Layer 8 of a small transformer language model trained on English Wikipedia (13 layers, counted from 0, width 64).
Take only the direct path to the model's output, skipping the later layers: a vector added to the residual stream pushes a token's score in proportion to its dot product with that token's output vector.

Output vectors of the tokens that the questions are about. A number n stands for (n - 500) times 0.0038.
"hail": 592 578 595 665 790 501 454 523 448 293 452 462 577 491 198 413 618 840 324 429 532 566 707 440 673 461 381 234 601 713 246 317 288 756 243 599 415 352 583 536 264 359 486 451 511 653 361 728 542 899 562 478 684 115 699 742 633 197 520 436 483 325 535 449
"raw": 299 329 470 441 738 372 479 415 369 532 465 515 706 594 504 561 673 793 352 565 393 594 470 400 544 472 430 560 428 598 413 430 448 510 423 677 405 600 622 322 461 408 646 586 475 489 282 529 515 807 439 240 665 353 354 699 800 370 414 521 548 500 360 628
"nfluence": 658 467 581 693 713 381 602 194 844 423 435 787 380 716 429 265 692 846 343 572 294 748 599 619 686 544 128 422 564 443 403 298 307 369 384 787 368 463 921 374 310 345 555 479 484 423 512 529 548 418 303 374 573 361 463 818 663 486 689 623 236 493 55 517
"conference": 130 444 358 728 715 431 446 427 596 361 601 636 778 319 219 394 660 973 221 690 727 520 684 551 520 837 645 617 379 462 410 292 417 736 384 815 573 277 876 500 560 52 832 440 730 629 712 596 356 792 509 107 662 141 433 607 266 354 114 676 608 307 106 62
"min": 445 417 482 469 311 665 621 396 636 609 447 564 585 430 330 613 626 636 438 400 455 734 382 538 554 424 501 549 472 521 385 417 354 302 470 728 638 668 326 486 487 525 445 342 514 367 592 500 563 523 351 498 659 300 682 493 647 384 484 342 492 584 627 579
"Legend": 224 470 424 607 640 266 484 385 548 497 531 720 392 439 342 421 703 522 361 364 503 758 741 455 583 600 310 328 698 533 459 377 324 496 484 801 538 492 484 409 410 488 461 754 541 467 274 715 393 644 410 373 542 407 420 730 508 575 433 578 564 578 391 630
"Area": 433 545 200 619 571 399 521 333 672 249 583 612 558 402 527 239 499 271 241 460 661 490 486 304 631 521 249 535 462 666 674 438 426 709 81 935 401 255 790 287 335 268 581 718 658 702 874 737 383 646 510 458 884 259 639 795 343 683 305 457 658 429 182 562
" withdrew": 356 501 358 738 488 481 433 480 698 438 555 536 622 564 184 398 621 477 450 739 403 668 637 425 617 646 515 543 768 826 589 524 255 487 383 505 254 441 633 289 343 403 493 447 442 483 534 681 497 580 537 448 560 275 277 477 695 399 486 387 494 583 404 550
" UTC": 547 394 415 719 605 179 182 204 497 356 721 784 872 358 215 420 444 457 252 675 411 784 497 398 569 650 404 345 645 387 729 339 414 583 164 753 555 245 497 561 502 310 648 713 581 391 922 284 329 644 514 521 360 332 574 853 414 538 475 619 702 344 586 620

Output weights of attention head 0. The head adds the sum of these rows, row i times number i of z. A number n stands for (n - 500) times 0.00045.
o0: 412 592 457 793 522 531 768 335 615 428 595 740 448 307 467 679 562 348 654 589 398 827 482 595 510 652 542 577 361 707 523 228 243 372 241 521 635 704 294 410 285 417 410 477 254 569 641 504 632 215 575 744 313 447 426 494 763 652 546 173 462 510 265 483
o1: 612 385 708 653 794 398 469 827 481 517 662 331 534 559 359 511 674 409 201 472 444 601 492 604 545 398 892 487 721 393 436 324 460 360 724 421 639 530 691 390 492 200 275 564 407 426 342 564 604 733 494 502 338 486 456 420 65 476 382 330 649 748 419 410
o2: 427 631 619 509 572 849 439 466 298 546 429 426 506 818 399 428 619 259 506 736 405 306 448 460 659 528 473 247 400 830 687 318 332 688 570 538 617 569 454 215 595 661 794 697 629 519 151 402 784 300 503 730 606 383 422 141 288 430 445 137 640 538 300 634
o3: 326 561 569 567 427 456 313 397 641 407 476 611 398 598 586 742 569 217 695 524 301 465 270 478 625 515 438 392 172 267 573 406 821 529 594 560 196 588 670 442 282 392 690 498 460 623 460 418 492 605 547 382 760 512 576 260 733 440 444 735 686 526 479 637
o4: 128 601 646 462 388 436 711 572 644 666 562 173 543 301 635 486 602 143 530 586 484 374 218 500 449 672 481 621 382 333 318 632 500 437 370 434 634 510 660 938 340 576 540 688 521 473 316 294 443 582 342 671 621 386 831 655 277 604 460 384 537 243 671 504
o5: 607 663 754 244 833 533 269 353 586 583 627 502 429 484 321 625 355 283 476 445 431 482 415 441 543 707 774 380 421 305 613 391 475 475 836 587 441 615 688 506 468 839 441 356 389 316 383 570 388 611 685 367 510 335 268 419 585 648 590 391 241 488 624 552
o6: 529 535 537 377 514 625 581 446 403 346 470 372 630 340 281 420 564 638 838 343 494 276 631 447 685 541 414 817 321 696 462 552 135 380 677 688 285 547 299 536 609 374 328 494 397 474 503 554 432 361 677 485 570 495 657 621 595 367 426 761 564 471 576 481
o7: 740 568 179 556 340 206 709 342 207 585 492 442 449 658 239 568 364 523 554 421 208 457 562 576 509 526 472 512 456 195 415 562 336 766 565 752 758 651 496 650 323 473 757 380 595 439 508 834 540 601 606 641 728 398 387 654 244 489 392 384 512 696 438 529
o8: 558 776 636 409 186 390 344 533 293 617 670 466 469 732 886 416 612 234 714 448 613 503 695 725 335 142 534 544 571 507 244 413 627 705 617 598 384 444 488 546 614 341 451 317 572 327 476 445 676 420 494 669 576 321 139 407 845 476 492 633 474 484 270 455
o9: 492 547 590 483 652 427 724 613 414 625 434 119 709 251 556 487 244 456 671 636 604 449 584 462 275 423 253 686 549 632 444 445 600 241 464 472 647 542 450 98 461 497 366 555 686 515 675 703 696 514 460 266 395 353 652 457 548 640 476 476 410 592 633 607
o10: 456 273 477 670 300 468 421 751 189 646 549 166 244 521 162 557 277 399 578 488 484 693 504 531 559 447 417 349 406 612 413 393 538 323 669 648 184 390 529 402 380 653 692 673 514 302 531 600 404 552 556 738 335 553 823 453 639 788 625 511 590 647 597 731
o11: 497 322 409 735 706 515 570 434 523 401 620 391 537 532 439 557 366 528 461 397 936 431 383 361 388 304 447 382 394 634 601 515 687 307 645 578 719 435 631 714 708 329 491 533 344 507 592 663 563 368 491 577 881 371 336 385 694 372 487 455 358 353 503 255
o12: 602 562 149 532 396 425 532 486 444 447 343 419 735 674 436 830 457 364 495 758 492 516 593 367 441 786 594 525 595 403 645 510 446 639 276 386 192 606 440 626 526 525 511 474 270 463 369 617 574 477 509 705 445 303 509 470 565 564 320 557 481 273 722 331
o13: 704 211 476 127 842 547 387 808 319 553 453 778 451 437 400 657 460 487 492 571 648 681 669 487 714 407 524 653 378 295 554 472 569 379 510 491 449 506 643 391 342 302 209 331 405 671 211 395 534 443 598 683 710 78 607 761 514 419 274 780 531 341 522 649
o14: 573 692 212 339 552 667 661 596 447 295 400 567 522 635 364 789 859 533 555 423 772 612 542 671 332 514 473 651 360 356 628 617 92 441 577 440 413 359 397 567 307 365 676 386 578 618 516 560 524 439 367 342 461 729 235 301 450 833 567 610 329 577 451 525
o15: 302 494 438 692 461 261 624 517 758 468 489 302 394 661 417 666 476 683 432 726 530 601 531 341 891 677 575 369 640 477 431 552 466 564 582 603 563 499 721 261 355 171 423 438 626 484 487 322 477 351 684 394 408 764 396 488 399 383 729 520 391 129 602 668
o16: 453 749 496 472 311 483 214 620 425 544 412 591 600 669 151 645 662 206 588 401 338 402 386 801 316 646 580 622 418 677 539 711 723 402 611 655 619 606 401 422 673 300 411 457 330 701 421 477 222 480 580 361 427 267 551 438 705 583 566 510 372 387 416 753
o17: 379 502 644 426 340 452 508 685 416 439 563 499 481 463 455 464 424 632 374 465 427 482 643 574 723 443 420 498 748 768 193 443 322 400 829 416 472 554 403 396 145 834 572 659 260 342 672 274 677 211 643 492 476 691 455 562 669 543 431 694 427 577 769 89
o18: 642 524 644 436 456 473 541 383 505 637 616 409 240 386 704 657 623 438 468 505 583 249 721 408 536 558 416 702 558 479 535 345 579 400 802 632 546 389 392 435 563 481 440 641 252 531 548 274 294 507 423 580 653 694 379 547 558 225 244 387 373 569 479 604
o19: 450 322 533 662 663 241 430 594 625 688 217 99 851 316 416 502 677 385 648 248 481 624 803 502 294 574 604 217 540 609 738 609 455 549 415 617 581 544 545 274 527 622 473 897 507 599 343 459 445 265 298 409 325 731 365 755 787 433 360 568 469 688 479 299
o20: 553 827 388 725 549 423 325 438 453 372 973 461 292 430 270 418 619 395 419 647 514 485 705 405 450 619 270 578 451 300 715 480 306 646 388 244 639 332 564 528 484 447 462 765 325 471 817 333 443 668 543 629 627 313 467 664 688 240 712 564 512 525 451 327
o21: 348 557 472 580 690 548 400 527 502 543 449 338 200 698 455 240 543 596 307 360 128 723 600 685 925 145 402 502 569 477 409 749 270 331 437 353 408 521 612 704 834 660 578 310 631 736 625 560 405 473 448 459 599 304 464 535 605 679 367 510 281 679 429 495
o22: 648 575 493 588 596 237 510 322 453 512 254 573 252 588 360 404 413 218 351 437 892 604 728 385 517 558 488 701 401 126 243 583 673 641 303 503 242 610 546 687 789 559 565 739 527 474 728 337 671 331 839 475 429 383 478 302 404 810 610 473 428 566 396 639
o23: 537 534 569 744 312 346 118 457 535 587 728 612 556 481 591 563 655 692 419 766 530 364 317 621 294 294 250 708 350 410 297 280 351 497 512 470 391 449 531 551 638 477 415 582 634 812 598 712 586 314 745 368 541 502 392 528 134 357 516 406 634 495 753 504
o24: 482 502 694 642 652 421 441 502 299 482 705 659 366 504 848 476 305 427 474 557 321 611 322 529 430 571 720 522 497 558 648 767 429 694 410 317 286 231 415 474 459 303 378 563 540 575 837 532 633 571 643 611 728 708 473 184 203 446 381 395 299 188 662 474
o25: 185 439 369 412 381 737 152 451 466 594 423 684 328 511 481 413 691 355 552 439 420 447 439 336 446 314 567 750 783 637 307 631 440 520 596 350 706 679 111 491 189 453 534 692 481 725 602 803 566 492 564 385 671 542 565 361 705 488 521 401 396 516 516 589
o26: 517 693 523 171 496 682 668 609 597 398 528 281 676 413 452 467 550 504 213 809 437 617 524 462 336 574 479 651 361 657 390 589 846 514 394 943 350 219 438 512 425 519 327 487 490 439 376 564 463 348 603 734 338 457 452 259 642 411 614 510 565 789 428 409
o27: 473 517 455 428 667 334 381 198 693 488 769 567 593 477 155 458 601 546 707 639 721 798 408 413 559 312 723 525 549 558 285 608 611 494 629 419 638 741 317 301 555 484 290 591 707 29 458 418 328 529 364 704 857 466 463 466 569 575 165 430 454 372 534 425
o28: 659 447 515 881 378 471 313 447 603 369 491 428 244 396 792 358 412 437 612 624 569 387 587 791 415 768 431 255 512 757 635 779 330 419 614 536 288 936 592 487 276 456 366 546 443 347 348 562 441 321 636 469 577 262 680 182 243 624 727 629 439 695 249 520
o29: 454 539 465 454 477 265 479 698 745 286 479 624 330 370 547 289 561 453 670 412 631 498 297 271 733 472 675 427 218 618 590 363 555 557 487 801 543 442 491 473 538 604 572 631 447 750 468 687 524 574 552 602 271 515 617 363 306 519 309 347 342 470 421 498
o30: 405 560 742 494 533 373 863 398 366 499 598 596 476 564 236 326 410 265 435 687 551 786 492 519 440 345 352 619 671 404 798 528 392 651 517 431 576 529 642 747 455 493 367 471 629 531 487 334 464 599 495 256 249 579 712 454 641 142 303 530 521 564 519 504
o31: 459 315 587 664 454 586 536 354 559 517 410 501 514 285 426 542 744 377 683 332 413 414 783 582 485 212 750 479 531 550 226 532 530 699 480 426 739 163 625 468 474 432 289 360 567 485 574 727 370 648 628 511 403 425 492 149 508 528 340 672 461 512 774 689

Each question shows a token from some text and the vector z that the head gathered there. A number n stands for (n - 500) times 0.0031.

"3": 575 336 495 635 587 486 676 598 454 538 471 721 359 550 584 597 476 751 575 616 474 656 647 484 398 695 499 504 635 732 720 377
Which three tokens does it push up most, strongest first? "nfluence", "Legend", "Area"

"5": 516 466 589 635 484 567 652 658 272 583 478 624 544 363 419 635 404 601 410 519 513 566 522 445 551 530 509 493 652 651 605 417
Pushed up most: "Area"

" H": 471 669 390 589 473 518 693 628 374 446 422 445 644 515 417 629 403 540 417 688 634 354 385 512 386 537 561 418 433 474 492 518
Pushed up most: "conference"

")": 528 595 378 596 463 564 688 527 432 523 377 446 519 528 497 596 485 502 376 580 528 458 236 481 282 602 408 508 436 575 585 369
Pushed up most: "raw"

":": 631 545 463 602 349 500 627 499 278 536 228 529 585 623 611 567 351 611 505 523 423 646 446 507 477 734 474 503 503 753 579 581
Pushed down most: " UTC"

"ag": 548 487 330 674 358 594 611 540 406 552 626 457 444 553 456 780 722 522 546 517 594 520 309 504 309 515 359 520 572 636 607 476
Pushed up most: "nfluence"

" |": 512 520 473 601 349 377 671 662 443 548 208 454 493 669 563 441 278 572 395 526 468 438 190 479 227 605 373 374 296 551 762 286
Which three tokens does it push up most, strongest first? "raw", "conference", "hail"

"on": 524 620 473 701 449 599 661 480 416 456 526 388 545 535 419 657 552 474 413 660 498 402 351 423 290 555 542 611 459 502 581 465
Pushed up most: "raw"

"4": 520 512 525 560 522 522 758 763 347 646 459 674 519 361 440 597 358 484 338 484 535 472 385 498 622 491 467 424 729 637 615 453
Which three tokens does it push up most, strongest first? "Area", "conference", "hail"

"s": 591 744 486 669 459 660 733 592 364 423 412 356 440 495 331 619 538 547 471 580 593 487 384 469 316 575 471 482 532 544 611 540
Pushed up most: "Legend"

"e": 516 537 310 601 328 554 601 515 300 667 610 403 382 637 381 658 591 532 535 670 470 511 482 496 393 552 556 605 505 587 705 386
Pushed up most: "Legend"

"g": 553 582 305 528 428 598 669 609 533 511 719 351 393 471 499 672 749 489 531 487 694 460 266 503 295 666 412 508 659 672 701 574
Which two tokens does it push up most, strongest first? "Legend", " withdrew"

"7": 493 456 179 636 615 393 744 630 323 547 452 439 620 302 287 632 491 468 322 617 459 294 212 333 415 618 488 402 509 656 455 395
Pushed down most: "nfluence"

"2": 621 422 515 667 566 448 746 716 343 646 523 684 486 412 382 574 408 461 392 598 543 583 471 460 536 694 545 562 692 680 660 567
Pushed down most: "raw"

"0": 597 474 456 666 477 503 760 576 366 541 371 549 540 490 469 640 486 610 443 531 470 565 432 455 424 700 533 482 594 640 608 509
Pushed down most: " UTC"

" and": 488 573 427 639 432 504 517 602 511 473 480 506 368 596 366 621 554 474 541 654 537 578 283 519 238 463 399 479 451 491 619 396
Pushed up most: "nfluence"

" was": 474 654 419 709 458 547 634 545 478 458 469 415 534 551 337 710 518 501 465 742 574 421 327 473 309 524 543 406 355 498 571 469
Pushed down most: "Area"

"1": 500 491 487 653 502 414 622 574 304 623 550 466 486 449 388 675 436 573 514 606 398 523 440 382 402 571 538 487 595 562 628 464
Pushed down most: "conference"

"town": 448 648 383 611 390 604 671 565 404 400 491 359 584 517 399 704 566 518 424 592 610 449 246 369 299 579 502 390 456 441 556 607
Pushed up most: "hail"

" ": 593 667 438 637 503 563 763 567 365 425 372 399 543 524 400 541 417 531 373 655 642 409 341 454 317 601 526 371 426 549 559 390
Pushed up most: "hail"

" N": 467 618 420 576 460 561 773 630 439 460 454 428 512 618 493 549 518 528 360 595 617 517 321 466 318 560 576 374 387 527 655 424
Pushed up most: "hail"